Layer 5 of a small transformer language model trained on English Wikipedia (11 layers, counted from 0, width 128).
A neuron's activation on a vector x is SiLU(gate . x) times (in . x), where the dot is the dot product.

Input weights of the MLP neurons that the questions are about. A number n stands for n times 0.0083.
n81 gate: 1 -7 -54 11 -2 -9 -13 29 6 -13 20 -19 -14 -26 30 23 22 -2 -2 -22 -4 -6 9 -38 -14 -12 26 -16 15 -13 69 45 2 -28 16 17 -6 19 -51 1 12 -1 45 8 -18 5 36 -10 -4 13 12 24 -10 -13 5 6 -12 -33 -8 -6 1 -4 -4 38 25 -19 -50 -47 23 4 -21 17 15 -27 -24 -14 7 10 -15 41 5 23 12 30 -15 5 -16 -48 28 42 -24 30 -3 -29 20 36 20 48 -24 -22 24 9 3 -30 -32 9 18 14 17 41 0 27 20 -14 13 -52 30 -20 9 -22 35 32 -46 -18 -33 26 -6 -23
n107 gate: 51 49 -40 20 29 31 8 -47 12 3 -44 7 23 15 29 0 5 30 17 -31 -8 -28 32 -7 -24 25 6 -35 3 -3 8 -33 6 12 1 8 26 -8 -7 -14 -20 8 -4 -9 -7 -23 -11 12 -6 -15 -13 16 37 -1 23 -1 -59 20 -15 -32 -30 -25 3 37 31 -8 -18 6 -13 -2 24 3 36 -21 -28 -21 -22 -4 -11 -16 -24 -35 22 12 8 -27 10 37 14 21 31 3 10 -6 -4 57 14 -11 -24 -16 6 -56 -11 13 -5 6 -13 -21 12 -27 -39 -8 -19 -35 -14 13 24 -8 14 45 -5 -1 -1 25 34 -22 27 26
n146 gate: -3 -5 -31 44 20 -6 24 -26 -36 8 -33 23 26 -14 -17 24 -15 -22 -27 -27 -23 -1 25 -64 -9 -20 -30 -19 5 2 -16 22 -12 -12 42 -11 5 -38 -6 7 -15 -10 -10 -18 15 17 4 8 24 -9 -15 15 -3 1 27 14 -32 0 18 24 -46 -4 3 13 -3 17 -14 -23 -3 15 46 -3 -8 3 39 -17 20 -43 -1 2 -24 -17 19 -67 24 -17 -3 6 -20 37 52 -27 -19 -22 -9 1 -16 -12 -14 25 -3 18 1 -36 13 -3 20 21 -43 26 -3 -27 -12 -3 -35 -2 22 -1 -11 15 19 -22 27 -7 -19 15 3 32
n161 gate: 10 20 8 9 0 15 -19 12 16 -22 -1 9 42 -4 7 -5 -23 -30 -11 -42 -20 -5 -24 -45 29 0 33 -70 -70 1 -17 3 -3 18 15 -5 -59 -22 34 -14 21 -9 -15 -5 70 1 8 -22 4 36 18 -34 -6 -10 -22 27 2 -5 27 -29 20 45 -43 -12 -39 -28 -5 -34 -13 -9 -5 14 -13 14 -3 28 21 13 14 -17 11 -50 8 -11 -7 -5 -17 11 -21 22 -35 -1 -4 27 1 -15 -9 -9 -8 1 12 5 -3 -19 -30 -7 1 11 28 -18 -1 3 -33 0 -9 17 -20 30 10 -32 10 -9 -33 -7 -11 23 -32 27
n178 gate: -11 46 33 -24 -28 -11 -2 4 -14 50 3 10 -6 -15 9 -14 -34 16 2 -4 8 21 -6 -3 6 24 11 49 31 -6 10 22 46 3 -30 -2 -23 -4 6 -10 47 21 -3 -58 65 -5 5 -17 1 18 6 -7 44 -30 33 18 -19 -21 -16 17 -18 12 -43 22 12 -6 24 -3 -12 -42 27 -6 9 -53 11 20 18 45 32 7 21 8 -14 4 -9 15 -4 -44 7 -8 -19 -18 30 -7 -10 -3 -19 -8 9 16 28 -23 1 -1 -10 25 -17 8 19 -1 18 -23 -27 16 -26 3 -7 44 -24 0 -38 30 -2 7 -1 42 34 0
n214 gate: 23 -28 68 3 -24 7 -6 -26 -10 -4 -1 -19 4 26 5 18 5 -17 -14 8 24 5 2 16 3 -42 5 -52 8 -8 29 3 4 -28 31 8 -6 34 -21 9 9 17 32 21 -15 -16 8 9 10 -13 22 -6 18 -19 32 -20 -14 7 9 6 -34 -16 29 5 -36 -4 -11 -40 -13 -4 16 42 -33 12 -37 11 -6 23 14 0 -26 0 25 33 24 -19 4 13 -41 -3 -24 12 25 9 24 7 19 -51 20 -16 -33 19 -64 16 11 23 -9 -48 -9 26 -7 33 -30 51 24 36 -4 6 -15 -33 24 -3 -28 -12 21 -22 17 -27
n269 gate: 25 -8 -15 -15 25 -13 1 -4 13 -9 1 -3 -20 19 20 -12 1 54 5 8 22 19 -3 44 -44 -54 -34 3 31 7 3 -17 4 17 11 26 19 23 31 -7 -4 -38 2 1 -24 4 -8 11 20 60 -16 33 8 21 -32 27 -54 -30 -14 20 10 27 4 9 -3 62 -1 -1 -3 31 -10 -7 5 -65 34 -43 6 3 -18 -2 -31 14 -5 -37 -10 14 11 -3 17 8 -17 -7 -16 -25 -11 14 9 10 -25 -9 -26 28 -16 15 -7 -31 29 -26 13 10 -3 9 -11 16 4 -21 10 18 -54 11 27 -28 -1 -1 -21 -3 6 -19
n292 gate: 14 32 -35 -2 -42 0 14 -12 20 13 -14 -27 14 -39 -3 22 23 42 3 6 8 6 -21 9 18 -21 -18 36 0 -6 21 11 -14 16 13 -21 46 16 14 3 -12 -24 -32 28 -1 12 -11 19 7 7 -3 34 21 14 38 8 27 21 -22 -14 15 -6 -1 -8 23 -3 1 7 7 -19 -3 -11 -8 46 34 -22 -1 1 40 -19 22 -11 41 29 -42 -3 29 1 23 23 -26 36 -5 -7 25 -15 4 20 -25 -10 -9 20 23 -3 19 -9 29 25 -13 9 -38 46 36 28 16 -11 4 6 -25 24 11 30 -12 24 -22 9 11 -55
n312 gate: -10 -37 -16 -5 26 -18 39 44 -9 -25 -33 43 -12 -16 42 18 8 20 13 7 -15 22 -12 2 -17 -10 11 38 -9 22 -18 -21 31 -24 -19 -29 27 -13 1 6 -19 24 -59 -17 -10 -25 -6 -7 46 1 -4 -1 34 10 -13 8 -17 22 -22 -29 20 10 15 -5 -20 -9 16 17 -3 22 -18 -37 -4 31 22 -4 20 9 -13 7 12 -31 5 1 -24 -13 -11 -15 -50 6 -3 23 53 6 -16 -24 32 -4 -15 -3 -36 -5 6 25 -34 4 27 -20 5 -33 -5 10 -8 -3 40 -6 29 17 10 10 4 8 -12 7 53 -16 -14 -1
n327 gate: -5 -37 18 47 -7 22 18 -24 -1 44 -27 -17 20 -22 13 7 12 25 -16 3 -3 45 16 -18 -3 3 -9 8 18 -2 -13 -7 -21 22 4 26 50 6 26 -6 9 4 -30 -54 -6 5 -3 11 46 -20 30 -3 16 -4 -37 18 3 -20 21 -28 -16 26 -32 8 -13 -8 18 0 3 -12 10 6 -20 21 40 13 19 4 2 5 -44 -19 -20 20 46 29 -45 -10 0 21 -20 1 -35 -20 -36 -8 23 -3 -21 -9 23 -19 -5 18 23 15 56 -3 20 -36 1 -31 -15 -14 -33 -18 -7 14 -10 1 6 -18 3 -58 -12 18 6 7
n369 gate: -8 23 -12 -17 -8 -7 1 -28 18 15 16 -25 -20 -17 6 -44 17 -11 -20 -20 -60 -21 -19 -24 53 10 16 -1 24 5 14 -7 36 8 -10 -2 -44 -9 0 22 -14 12 -12 -14 -19 4 12 -5 -26 -6 -32 -17 16 -16 38 -28 26 -3 0 8 49 -50 -23 -19 22 -13 7 9 -47 -8 4 -18 -4 -21 32 -10 12 -29 1 16 -13 -21 2 -33 15 15 13 -16 -19 2 43 43 37 -13 36 -2 2 17 -1 -14 31 39 -25 -19 -1 -20 51 -48 17 -18 14 30 -20 -19 -1 -9 77 15 18 7 15 -5 -25 -1 -30 44 -1 -1
n404 gate: -26 13 5 25 -9 21 33 6 -27 10 -3 -39 -19 -2 -1 -44 18 -43 -50 -65 23 15 -12 41 -18 2 -8 -11 -15 37 8 -1 30 -37 16 -23 -11 -13 21 1 -18 8 -20 13 2 -33 24 42 -16 18 44 -27 12 -54 0 -5 -47 20 -21 21 17 0 14 -2 -2 -13 21 -6 33 -8 23 23 1 -25 -5 -4 21 -14 -15 -6 -40 -35 7 10 -4 17 -25 8 -17 -21 -6 28 5 8 -10 -45 20 2 20 51 3 -9 0 -19 14 41 6 20 6 31 -9 -36 4 -35 15 31 -36 -13 14 -15 8 13 -1 30 -9 3 -21 3
n406 gate: -17 6 35 -4 -6 -1 -15 -8 -1 57 -33 -1 -40 -26 -42 -34 3 -15 12 -20 -9 14 -18 9 12 2 11 4 40 -17 -27 -1 45 -1 37 18 -12 2 3 -8 3 -41 14 1 -27 -4 6 -9 -20 -14 10 5 -52 -27 4 25 9 -22 -25 -15 -13 1 -15 -12 0 29 6 -7 -35 -46 -18 30 -9 25 17 7 8 -7 32 -5 11 -30 12 1 7 11 -5 5 22 -25 15 49 1 -16 -22 -20 -43 -54 -7 5 -21 10 30 -13 1 -10 -14 -21 3 1 -39 -21 14 0 12 19 15 9 -16 21 26 -8 -38 42 42 4 -29 -29
n442 gate: 53 -12 -6 22 49 -7 -12 8 -33 -17 11 -3 0 1 20 47 2 -6 -6 -15 3 -7 61 8 -67 39 -30 50 -11 1 13 5 14 -10 29 -2 -9 -16 26 38 -29 -25 -31 62 -8 -3 -8 3 2 -28 39 6 10 35 19 16 22 -2 -19 -20 -18 -40 -22 19 33 -21 2 10 -7 -23 -6 12 -1 16 4 16 36 -44 4 -2 -48 27 -8 56 -9 -16 -31 10 -8 8 -24 -24 -45 -4 -10 7 27 2 -37 26 21 -20 10 12 -13 3 44 27 -5 -11 25 -27 0 2 -2 -38 -2 15 -49 41 33 2 -12 -12 -11 5 17 -25
n81 in: 17 50 -18 26 12 -8 28 -30 8 30 2 -5 3 -25 32 23 31 14 58 -23 7 1 9 -23 32 -37 6 -19 -3 15 5 -48 -10 -25 11 -27 -17 -22 -42 23 38 27 33 -14 14 64 -8 -49 -22 -50 -62 -11 -59 63 -4 -6 -12 -17 -60 -26 14 -5 5 3 1 -15 37 -37 46 27 21 12 14 13 -45 -22 1 -2 14 17 10 -18 2 35 22 -6 8 27 69 16 23 20 -27 1 14 28 1 -11 32 21 -28 -23 -7 -18 4 12 -23 28 12 18 2 -12 13 -41 -59 -1 -12 11 16 13 12 -24 -17 19 2 -13 34 6
n107 in: 15 -20 28 -14 -23 25 30 14 -1 -30 8 1 62 -4 19 28 1 4 13 14 -24 39 -19 -7 8 -1 -11 -14 -29 -14 -8 -9 -8 28 -1 23 48 -30 15 -6 7 23 -36 -37 11 6 -9 -12 -16 15 -25 -18 -20 -7 -9 1 -9 -20 35 25 34 60 16 -26 11 -32 36 -33 -53 4 -14 -16 2 -11 -45 -8 29 -30 27 1 -47 0 8 -51 30 16 7 -4 -25 -3 52 30 -17 23 34 21 -54 5 -13 -28 -16 29 49 14 21 -37 8 -5 26 -29 -37 29 7 -55 -4 18 -21 16 19 20 19 5 -30 27 36 -6 3 -28
n146 in: -1 2 -34 39 14 -27 15 10 -3 -12 6 -5 -23 27 53 -4 0 6 -21 -6 -22 -20 -6 -5 -1 38 -4 9 13 -17 -9 22 -63 37 8 15 -42 -42 -9 -5 10 10 -14 -32 -40 55 14 21 -15 14 -18 -31 -16 44 -9 12 -36 5 42 -23 -5 9 -2 -39 -2 -6 -3 7 3 2 8 8 31 1 4 0 -6 -48 24 -42 -55 -5 32 -29 -18 20 32 -13 10 11 -45 -20 -22 1 23 19 -17 26 9 16 17 -13 -35 -38 15 17 29 19 -11 -16 -7 -38 5 -25 10 75 4 -20 -34 6 -4 -10 -33 -4 -1 -6 -9 0
n161 in: 5 5 -41 11 22 39 65 12 21 -11 -24 32 9 14 22 3 -1 -49 10 -55 8 14 17 -10 39 26 -1 -11 -7 -30 -23 23 -13 3 9 -9 -11 31 -4 9 36 -29 -1 8 20 -18 4 -11 1 26 18 -7 8 21 -35 17 -7 26 -9 16 35 24 -51 33 17 -6 16 10 10 5 -15 6 -39 25 31 33 -2 17 28 -13 -15 13 -23 -11 -4 -25 17 -19 -12 -4 12 -19 0 -49 -20 15 -23 -5 -13 7 3 -1 8 -14 -6 -23 6 11 15 -42 5 26 9 -9 -19 11 -16 42 1 4 3 -35 -37 -46 -1 58 17 11
n178 in: -23 7 32 12 -1 -10 22 -22 -8 12 -31 -13 -17 -9 3 14 -23 -35 -4 -33 12 32 -12 -3 24 -1 7 5 1 14 17 30 29 -17 17 -17 6 64 3 -1 11 -3 26 -5 40 -54 -9 1 -8 -1 -46 15 38 9 -51 12 -25 -5 -34 22 -32 42 13 22 -20 -4 32 -41 -1 -23 -27 8 -15 -50 -9 39 1 -7 -15 34 -7 -9 46 3 6 14 -4 -28 2 -6 -16 -29 56 -41 10 1 -22 10 -5 30 25 6 -36 -3 20 8 -8 -9 25 -20 8 -3 -31 -15 -8 33 4 1 6 -51 -22 22 32 10 22 10 34 14
n214 in: 5 9 12 -1 -16 9 -11 20 24 -33 -36 23 -7 -9 -31 9 -6 29 47 -13 -13 -39 -3 -6 0 22 36 26 -19 29 -1 -29 -31 37 14 -7 63 34 10 24 23 23 9 -34 2 19 13 -10 -36 -26 23 -16 10 31 -23 23 -4 9 21 1 -3 -2 -38 -16 57 -32 11 5 15 7 30 -19 -1 27 -4 -32 5 42 -5 -29 23 43 0 14 -3 -41 -20 33 -40 26 11 -16 35 25 56 16 29 16 53 3 -12 38 -37 -3 22 -5 -15 -45 32 -3 -43 -19 -31 -21 23 49 -30 14 -7 -34 -17 -31 -40 3 23 0 -18 26
n269 in: 9 24 12 62 -17 -9 18 4 -24 23 15 2 44 -30 4 14 55 -39 7 35 -15 -6 -16 -11 -9 11 17 -6 4 -1 20 3 -34 -22 20 -8 -10 39 53 19 -4 38 26 -15 -15 4 2 12 -13 5 27 -10 -1 -6 -3 35 59 15 17 -4 7 4 -33 36 -4 -22 6 0 -16 4 42 32 1 47 25 3 19 33 16 5 8 -8 16 -4 3 7 -12 50 -13 19 26 22 -32 8 36 2 23 -39 32 -10 -20 28 9 38 35 10 0 -10 -18 6 0 -32 6 10 -28 -53 11 -33 38 31 -12 -28 25 -20 7 -43 33 -33
n292 in: 48 29 -34 2 20 50 37 2 34 -22 38 -20 -11 -11 27 -1 -40 -10 26 -13 -22 -26 -6 14 -41 18 4 -7 2 1 -20 25 22 35 21 -79 11 45 7 7 -1 -40 23 -26 2 14 5 -14 -5 17 -22 -1 -17 43 23 -12 2 12 -9 12 -18 23 -5 -33 34 27 -3 -7 5 1 -14 27 -51 34 -26 -2 15 28 15 -31 -10 52 37 29 -17 -4 -32 0 7 26 37 21 -62 12 8 -47 -6 -37 -30 9 -7 -10 17 -6 -3 29 6 78 -28 20 -30 41 44 -14 -13 22 17 12 7 11 -12 38 -11 25 -18 -9 -5 0
n312 in: 12 -28 13 1 -8 -3 -2 22 16 3 39 26 8 19 -24 30 17 44 -1 -8 7 -5 -15 0 -14 -10 9 25 16 18 9 -57 10 6 40 -42 -22 24 -10 -19 27 -12 5 36 46 -9 -54 14 -10 13 39 -13 9 -7 -13 24 13 42 3 -15 -15 -29 5 7 -7 20 -2 -29 -5 28 -26 25 -17 -14 -12 6 -20 41 -17 -20 -42 22 8 18 7 16 -32 9 12 3 -20 12 -11 19 1 -27 -19 0 4 -2 15 -17 52 6 -42 -37 -18 -5 5 -19 -18 3 -8 -47 15 16 31 32 5 7 9 9 -64 -13 35 3 15 -22
n327 in: 11 16 6 -19 -8 15 -10 -19 15 3 3 3 -3 5 10 4 4 -4 -30 -9 -11 11 10 -19 22 19 42 -18 -1 7 40 29 1 -13 26 16 -5 -64 35 -1 -9 13 -14 -44 6 4 -21 -19 22 -17 -20 15 31 -43 -1 -1 7 51 -9 21 -12 5 -47 -2 1 -31 45 26 -65 -46 4 20 11 18 31 0 -18 -5 -12 -20 -23 8 6 -4 -31 27 -47 -36 -14 16 -26 -12 -6 6 39 2 -12 24 -15 -18 7 18 4 -38 -17 41 66 41 -19 -12 -23 17 11 8 4 41 -4 -23 -38 -7 9 39 42 23 4 -17 -34 -15
n369 in: 41 -22 -24 -5 11 -23 -18 -10 -17 27 36 32 1 -26 -6 17 27 -1 4 30 57 18 6 -3 -5 -5 -18 20 9 -12 -11 -5 -41 0 -6 25 9 -14 -46 32 55 21 -41 9 17 -11 15 21 5 -4 46 6 10 53 28 -7 -9 -14 17 9 6 71 8 4 35 6 9 -12 5 -13 -9 -8 -38 1 34 -34 -8 -13 29 5 31 46 -45 14 -9 16 -4 16 6 -12 22 19 19 55 -24 -28 23 27 -17 27 3 -20 -23 -18 39 6 -16 7 -19 -22 19 -4 11 -7 -31 -15 1 36 -29 -25 -26 23 -2 -18 -6 -23 23 3
n404 in: 13 -23 24 6 -2 -26 45 -16 -10 -30 5 -8 -10 39 -15 15 -28 -6 15 21 -11 -13 4 -10 56 11 5 26 -11 10 13 10 -34 -15 -30 -31 -7 0 -23 0 -8 17 31 2 57 4 -12 -3 -50 -9 28 24 15 4 -55 -21 -23 -25 0 -12 55 -19 -25 -34 -30 -37 29 -1 -21 -20 -17 -27 -1 -39 16 -6 3 -8 21 -19 -44 29 -41 3 20 24 35 39 21 40 15 9 26 -27 -21 33 -5 3 20 -12 -2 42 -10 -28 -7 9 -19 13 -4 33 -5 23 -27 11 8 -12 -12 0 31 -28 40 -28 1 18 -15 26 28 1
n406 in: -28 20 5 19 26 14 -12 -5 7 33 -44 -1 -39 1 3 31 -21 34 -5 -16 5 64 -53 -18 -1 4 -5 -47 -26 -37 -3 21 -15 20 26 -32 37 16 -40 -20 7 -38 12 -9 -7 -24 -12 88 -42 -5 16 -18 1 -47 20 23 -1 -5 21 46 -8 50 29 28 17 15 -23 5 17 18 14 -33 43 18 28 -6 35 -2 -34 -13 -2 -4 8 0 -45 -8 -5 29 5 -3 12 12 -16 -2 -28 9 -13 2 11 51 24 18 -6 8 7 -28 -8 -31 0 52 -2 -53 -5 6 -51 -27 -2 -14 -9 13 12 -49 11 -23 -37 -29 1 8
n442 in: 29 -10 3 -22 14 21 -1 29 19 -23 71 2 -19 24 37 29 18 30 9 17 8 -10 22 16 12 12 16 12 60 21 -10 13 -12 -26 15 11 3 -38 56 27 -13 -17 14 5 22 26 40 33 -31 -5 18 16 -15 6 19 15 6 4 -7 -6 -13 31 -19 2 0 -14 -35 -31 -8 -12 -12 13 -28 -36 -26 34 9 -2 3 -18 -36 9 -18 25 32 37 -32 59 6 -4 -2 18 -22 -17 -26 -3 47 -8 -6 -5 21 9 -2 -31 -8 -54 -17 46 29 -5 -9 94 -21 34 -21 -2 44 -25 -11 -34 -14 44 -23 -38 -17 9 -4 -7

Each question shows a token from some text and the vector x that enters the MLP there. A number n stands for n times 0.096.

"\n": -26 -35 -26 18 6 -47 8 6 -27 3 8 -13 -19 16 17 6 6 -1 11 26 9 -26 0 15 -25 -13 -1 -22 -12 -14 11 6 -24 -15 -24 -2 0 -2 7 9 -27 28 -9 -15 44 -16 10 8 2 -27 4 6 -5 -24 14 -18 6 -3 -33 32 1 -3 -23 5 7 -12 9 -12 -34 23 -29 10 -1 2 5 -8 -29 10 -3 13 24 -30 -13 -6 3 -4 -4 19 4 -6 -41 24 -11 -5 -5 8 -4 -7 21 -17 -5 -41 12 6 -4 29 7 5 12 12 26 23 25 -7 -35 33 -10 -9 3 -32 -1 -8 44 -21 -22 23 19 20
The three highest activations, in order: n404, n81, n327

"2": -29 -25 -19 25 -12 -46 -2 -26 -30 -14 38 -6 -40 -2 -22 -17 33 2 -2 0 23 8 1 -14 23 -18 -15 -29 1 -10 11 -5 -17 3 -29 -9 -13 21 29 6 -11 19 -19 -20 32 -22 2 -22 -11 -25 -22 0 -24 -59 -1 23 32 17 -3 -21 5 -37 2 -20 -2 16 -5 5 -9 5 -13 24 -8 6 -15 -18 -23 -3 4 4 12 32 -18 3 -20 8 -1 16 19 -9 -33 6 -20 -20 24 13 2 30 -20 6 -29 -27 14 -20 -26 -15 -8 -29 -12 -30 10 -12 0 0 -32 16 -43 -13 -15 7 -32 0 -6 -12 -36 13 -34 15
The most active neuron and its activation: n292, at about 2.1

"en": 11 -33 -50 10 12 -21 -10 5 -2 15 -17 7 22 15 -4 -8 4 8 19 12 18 -25 -2 7 0 1 4 -37 -6 -24 13 -54 -10 17 -23 9 6 32 5 12 -12 -12 -20 -5 33 -10 -12 -44 -9 -16 -15 20 -1 -29 10 -1 8 41 7 -12 20 -19 4 -8 -6 -24 5 0 -57 11 12 -53 19 -41 1 9 13 -8 9 18 10 46 -27 -15 -17 25 -7 3 11 24 0 28 -20 1 33 14 -3 -12 -14 30 -24 -30 11 15 -7 13 1 0 11 -29 -31 -9 34 16 -19 3 -26 -30 10 -11 -24 -10 62 3 10 10 4 1
The most active neuron and its activation: n107, at about 35

"erg": 10 -29 -24 10 -14 33 2 -36 -34 19 -21 16 9 8 -18 -31 20 -3 21 -9 0 -18 -1 13 24 16 8 -8 41 -32 14 -44 -25 20 -48 -9 -8 23 23 1 -22 22 -41 11 44 -17 -18 -18 -14 -41 -15 36 -22 -21 32 -10 48 25 -11 27 15 14 -36 -17 -12 5 -29 -15 -15 -3 -20 -37 7 -9 -46 25 -6 -6 -33 35 5 16 -9 12 -5 18 13 7 6 15 11 -11 -24 30 10 27 -7 -21 2 34 -10 -19 0 -16 -1 23 19 -2 -8 0 3 -35 39 -6 -16 -9 3 8 -13 -16 -20 5 57 -14 -8 17 -7 -6
The three highest activations, in order: n369, n327, n146

"or": 12 -31 -22 1 5 -45 41 1 0 -41 -5 -15 -11 17 -18 8 46 3 -5 -7 22 -3 -3 23 7 -7 -7 -23 32 -7 -2 -22 -21 13 -15 -33 -3 12 20 -41 -16 28 -22 1 32 -12 1 -23 -19 -13 -2 13 -8 -2 8 -14 12 38 -5 16 46 33 0 -12 -2 -21 6 -18 -26 11 -4 -72 -4 -23 8 -8 -2 -15 16 16 7 41 -9 -25 14 -16 -34 -24 -5 -38 -15 -31 -14 0 41 28 -12 14 28 -20 15 -5 30 14 -26 56 -15 -1 -18 12 -17 -42 49 3 -32 24 -37 -16 -27 -37 -43 1 40 -7 4 -10 -7 4
Which of these neurons fires most? n404

" of": 0 -37 -12 15 -26 -69 27 26 3 3 3 -1 14 9 -3 0 1 -3 -23 -8 18 -16 -17 -1 1 -12 -29 -34 -18 -8 -8 -12 0 1 9 10 -1 38 21 11 -23 10 4 -14 28 -2 -1 9 30 -28 -2 46 -23 -35 -13 -3 0 37 -21 10 24 11 2 -26 11 -36 -24 -10 -22 41 -3 4 -9 -11 8 24 -17 28 -20 18 36 26 -12 39 13 -27 17 26 11 -10 29 -11 -23 1 35 20 -5 6 -1 -9 7 0 -4 11 -2 -2 6 23 4 -28 -34 11 23 4 -6 28 -35 -25 -3 -7 -21 20 34 -18 -26 18 5 25
The most active neuron and its activation: n146, at about 1.5

" several": -9 -22 -22 13 5 -44 41 9 6 8 35 28 -20 10 -24 32 18 17 -19 34 18 6 -9 31 -6 -33 19 -12 -23 -32 -16 -3 -16 -9 15 6 1 16 2 26 -6 31 -20 2 11 -17 1 22 -26 -9 -37 34 -28 -28 -15 10 32 16 11 46 46 -18 -2 -35 21 -19 -10 -5 -19 34 -31 -18 -8 26 -18 20 -41 14 -40 31 25 0 -29 8 -27 3 -26 -19 30 -7 -11 27 -37 -2 -26 25 33 -11 -4 -10 -9 -10 -3 9 -11 -20 7 7 -11 -17 -3 7 33 12 -19 43 -20 -9 4 1 -37 49 27 -8 -57 33 -7 40
The most active neuron and its activation: n292, at about 3.1

" S": -18 -4 -39 22 8 -4 24 -33 -27 -7 -2 19 -7 26 43 16 42 -9 16 34 23 0 -39 37 14 -49 16 -2 -3 -21 -25 -30 -3 3 -9 9 10 28 18 5 -19 49 -25 -22 18 -18 -25 -27 -15 -50 -27 20 -20 27 -7 -8 -7 31 26 34 26 -4 -27 -8 40 -35 41 33 -11 38 -4 20 20 -2 -14 44 -30 7 -27 12 40 31 -14 -40 -2 -12 -10 12 -6 9 18 17 -11 -46 -37 19 12 -18 -21 9 -2 -19 35 -4 -12 -13 -23 -6 8 -24 6 20 28 5 -17 11 -43 5 -35 -24 -34 1 48 -52 -23 6 21 46
Which of these neurons fires most? n107

" |": 0 -37 -32 -16 -7 -35 20 13 -21 -16 -27 7 -43 16 -4 5 -2 10 40 -12 6 -18 -4 -14 -5 1 -17 -3 -28 -11 -6 -10 -33 -12 -33 -4 -9 22 8 33 -6 11 23 2 28 -3 11 -7 -11 -23 5 7 -33 -46 -12 -7 15 36 -31 6 14 -4 -7 9 29 22 -2 -16 -46 17 -1 -13 -8 8 -8 -20 -34 -41 -7 -1 23 -26 -11 -11 25 3 30 2 -11 1 -14 11 -4 -5 -11 26 -31 11 -18 -14 -16 -2 6 20 -6 8 21 10 8 -3 -5 -1 11 16 -14 -11 -18 -14 -30 -23 -23 2 10 -13 -21 25 7 -12
Which of these neurons fires most? n81

" the": -31 -3 4 29 14 -55 40 4 12 28 12 28 -18 69 -2 19 20 6 -9 14 3 7 7 50 9 -60 1 -22 -26 -38 -28 -24 -12 24 13 -29 29 6 25 13 -3 40 6 -26 36 -24 -5 5 -4 -24 -40 60 -40 -13 -4 -12 4 -17 4 20 10 2 -20 -8 40 -16 23 -5 -50 -2 -27 -5 2 36 -21 8 -44 22 -39 17 23 11 7 -8 -23 -9 -16 -19 15 2 -3 32 -35 -19 16 20 18 -31 21 -3 -17 -3 21 9 4 -13 -25 8 7 -7 7 -22 1 41 -2 22 -21 18 -39 -9 -27 39 13 -15 -61 -17 7 48
Which of these neurons fires most? n269

"ael": 18 -33 0 19 -8 -38 34 12 -29 13 -59 -48 -20 13 0 2 31 22 23 -23 -4 9 -7 5 -34 -7 11 9 -9 6 -11 -26 -30 -7 -8 -11 -18 17 17 -6 -28 -25 -21 28 18 -10 -3 -14 -2 -15 -10 9 -8 -30 7 -13 12 32 0 -14 41 -10 -15 7 -12 -17 0 6 -60 9 6 -41 0 -23 2 2 7 -19 5 4 23 33 -10 -3 1 19 -11 11 2 -5 -5 -7 2 18 14 18 -11 -22 2 4 -7 -10 -36 -14 -6 1 5 14 4 -8 -40 -16 42 9 2 0 -24 -53 -21 -18 23 -17 24 -42 -5 51 -39 -16
Which of these neurons fires most? n404

"6": -17 -31 -30 -6 26 -10 -7 -29 -21 1 34 -9 -48 -3 -12 3 -2 20 -16 15 39 -16 9 -3 22 3 -14 -22 18 -16 11 -14 -23 -7 -52 -17 -18 1 1 0 -23 -3 -33 -30 33 -13 2 -20 -4 -14 -42 2 -14 -35 11 16 31 24 -4 26 32 -21 -4 -16 12 8 -10 8 -8 15 -10 17 3 1 -8 -17 -29 -2 -35 15 9 13 -17 -6 -19 13 -26 16 14 -10 9 11 -1 16 16 19 3 -3 8 -19 -23 -32 -7 -13 -28 -20 -4 -55 -16 -12 -2 3 0 -8 -33 4 -19 -5 0 -21 -44 3 21 -7 1 4 -51 -11
The most active neuron and its activation: n369, at about 15

"3": -2 -14 -9 -25 46 2 14 -20 -30 6 35 -15 -13 16 8 5 14 19 36 2 0 -27 -5 2 -16 2 -3 -16 21 20 18 -10 -30 29 -31 -5 15 24 19 12 -23 -15 -1 -6 45 1 -15 -12 6 -10 -22 19 -38 -31 3 36 1 25 9 10 35 -21 15 -2 -2 10 21 -2 -12 9 -10 -34 -14 -5 2 -42 -2 13 -6 -7 24 22 -44 7 -22 -17 5 7 34 -8 0 26 -20 28 -5 31 24 -18 -5 -17 -10 -18 -15 8 2 -10 -18 -16 -6 5 2 12 42 22 -11 32 -26 -5 0 -24 -11 -3 21 -3 -25 17 -37 -28
The most active neuron and its activation: n292, at about 13

" was": -1 -24 13 0 14 -31 29 1 -32 2 -36 31 -29 25 5 -28 8 3 24 22 3 1 -16 29 8 20 16 -43 -1 -15 2 -4 -10 -28 11 6 8 14 17 37 -13 39 -19 -8 40 -10 -21 23 14 -12 6 -7 -10 -55 7 1 30 48 -63 13 40 14 24 -21 11 13 12 -28 4 8 -11 -17 4 19 -23 -36 10 7 -50 -19 17 -12 -14 -21 21 0 14 8 -3 36 -36 2 2 14 -9 22 -23 -28 8 12 3 -24 16 3 -21 5 -4 4 16 -20 -6 -11 4 12 -11 -5 22 -2 -9 -9 -30 6 15 -59 -19 31 -9 -5
The most active neuron and its activation: n312, at about 18

"l": 3 -45 -13 11 -22 -41 36 -2 -18 6 -2 -32 -29 26 -12 18 61 -8 4 -2 14 0 3 -25 -10 -6 20 -22 26 1 1 10 -31 -5 -29 6 0 40 21 12 -52 8 -19 15 -16 -27 6 9 -20 -29 -18 -15 -13 -40 -14 -14 -3 22 -14 -21 29 7 -9 -64 16 13 -19 19 -24 17 -19 -16 -24 -27 -11 -12 2 -16 -15 -12 27 24 -7 6 9 -6 -15 10 4 10 10 19 -13 19 13 -6 -42 -12 -12 15 14 8 -13 13 24 11 6 39 12 7 -19 -11 -3 -6 -37 50 -14 28 -36 -17 -28 -13 20 -32 1 6 -20 -19
The most active neuron and its activation: n404, at about 16

"ch": -1 -24 5 11 0 -7 42 -13 -16 23 -24 9 -24 -16 2 -5 12 -35 51 -29 7 1 -18 5 -4 25 4 -30 -17 -10 -15 -20 -20 8 -19 -4 12 34 25 -7 -42 -1 -13 19 5 -10 17 13 -24 29 5 22 -28 -29 22 -3 15 38 1 -7 11 -17 -10 -7 8 17 2 -27 -44 -10 -31 15 21 -30 -9 -13 -11 -32 -15 -6 3 21 1 -3 4 28 -2 25 19 -22 -15 9 1 4 20 10 -14 0 15 16 15 7 -10 19 -14 17 -1 10 -1 -14 -22 17 -17 -16 -14 -13 -27 -46 -8 -15 -31 -8 20 -81 13 -2 -35 -10
The two highest activations, in order: n406, n404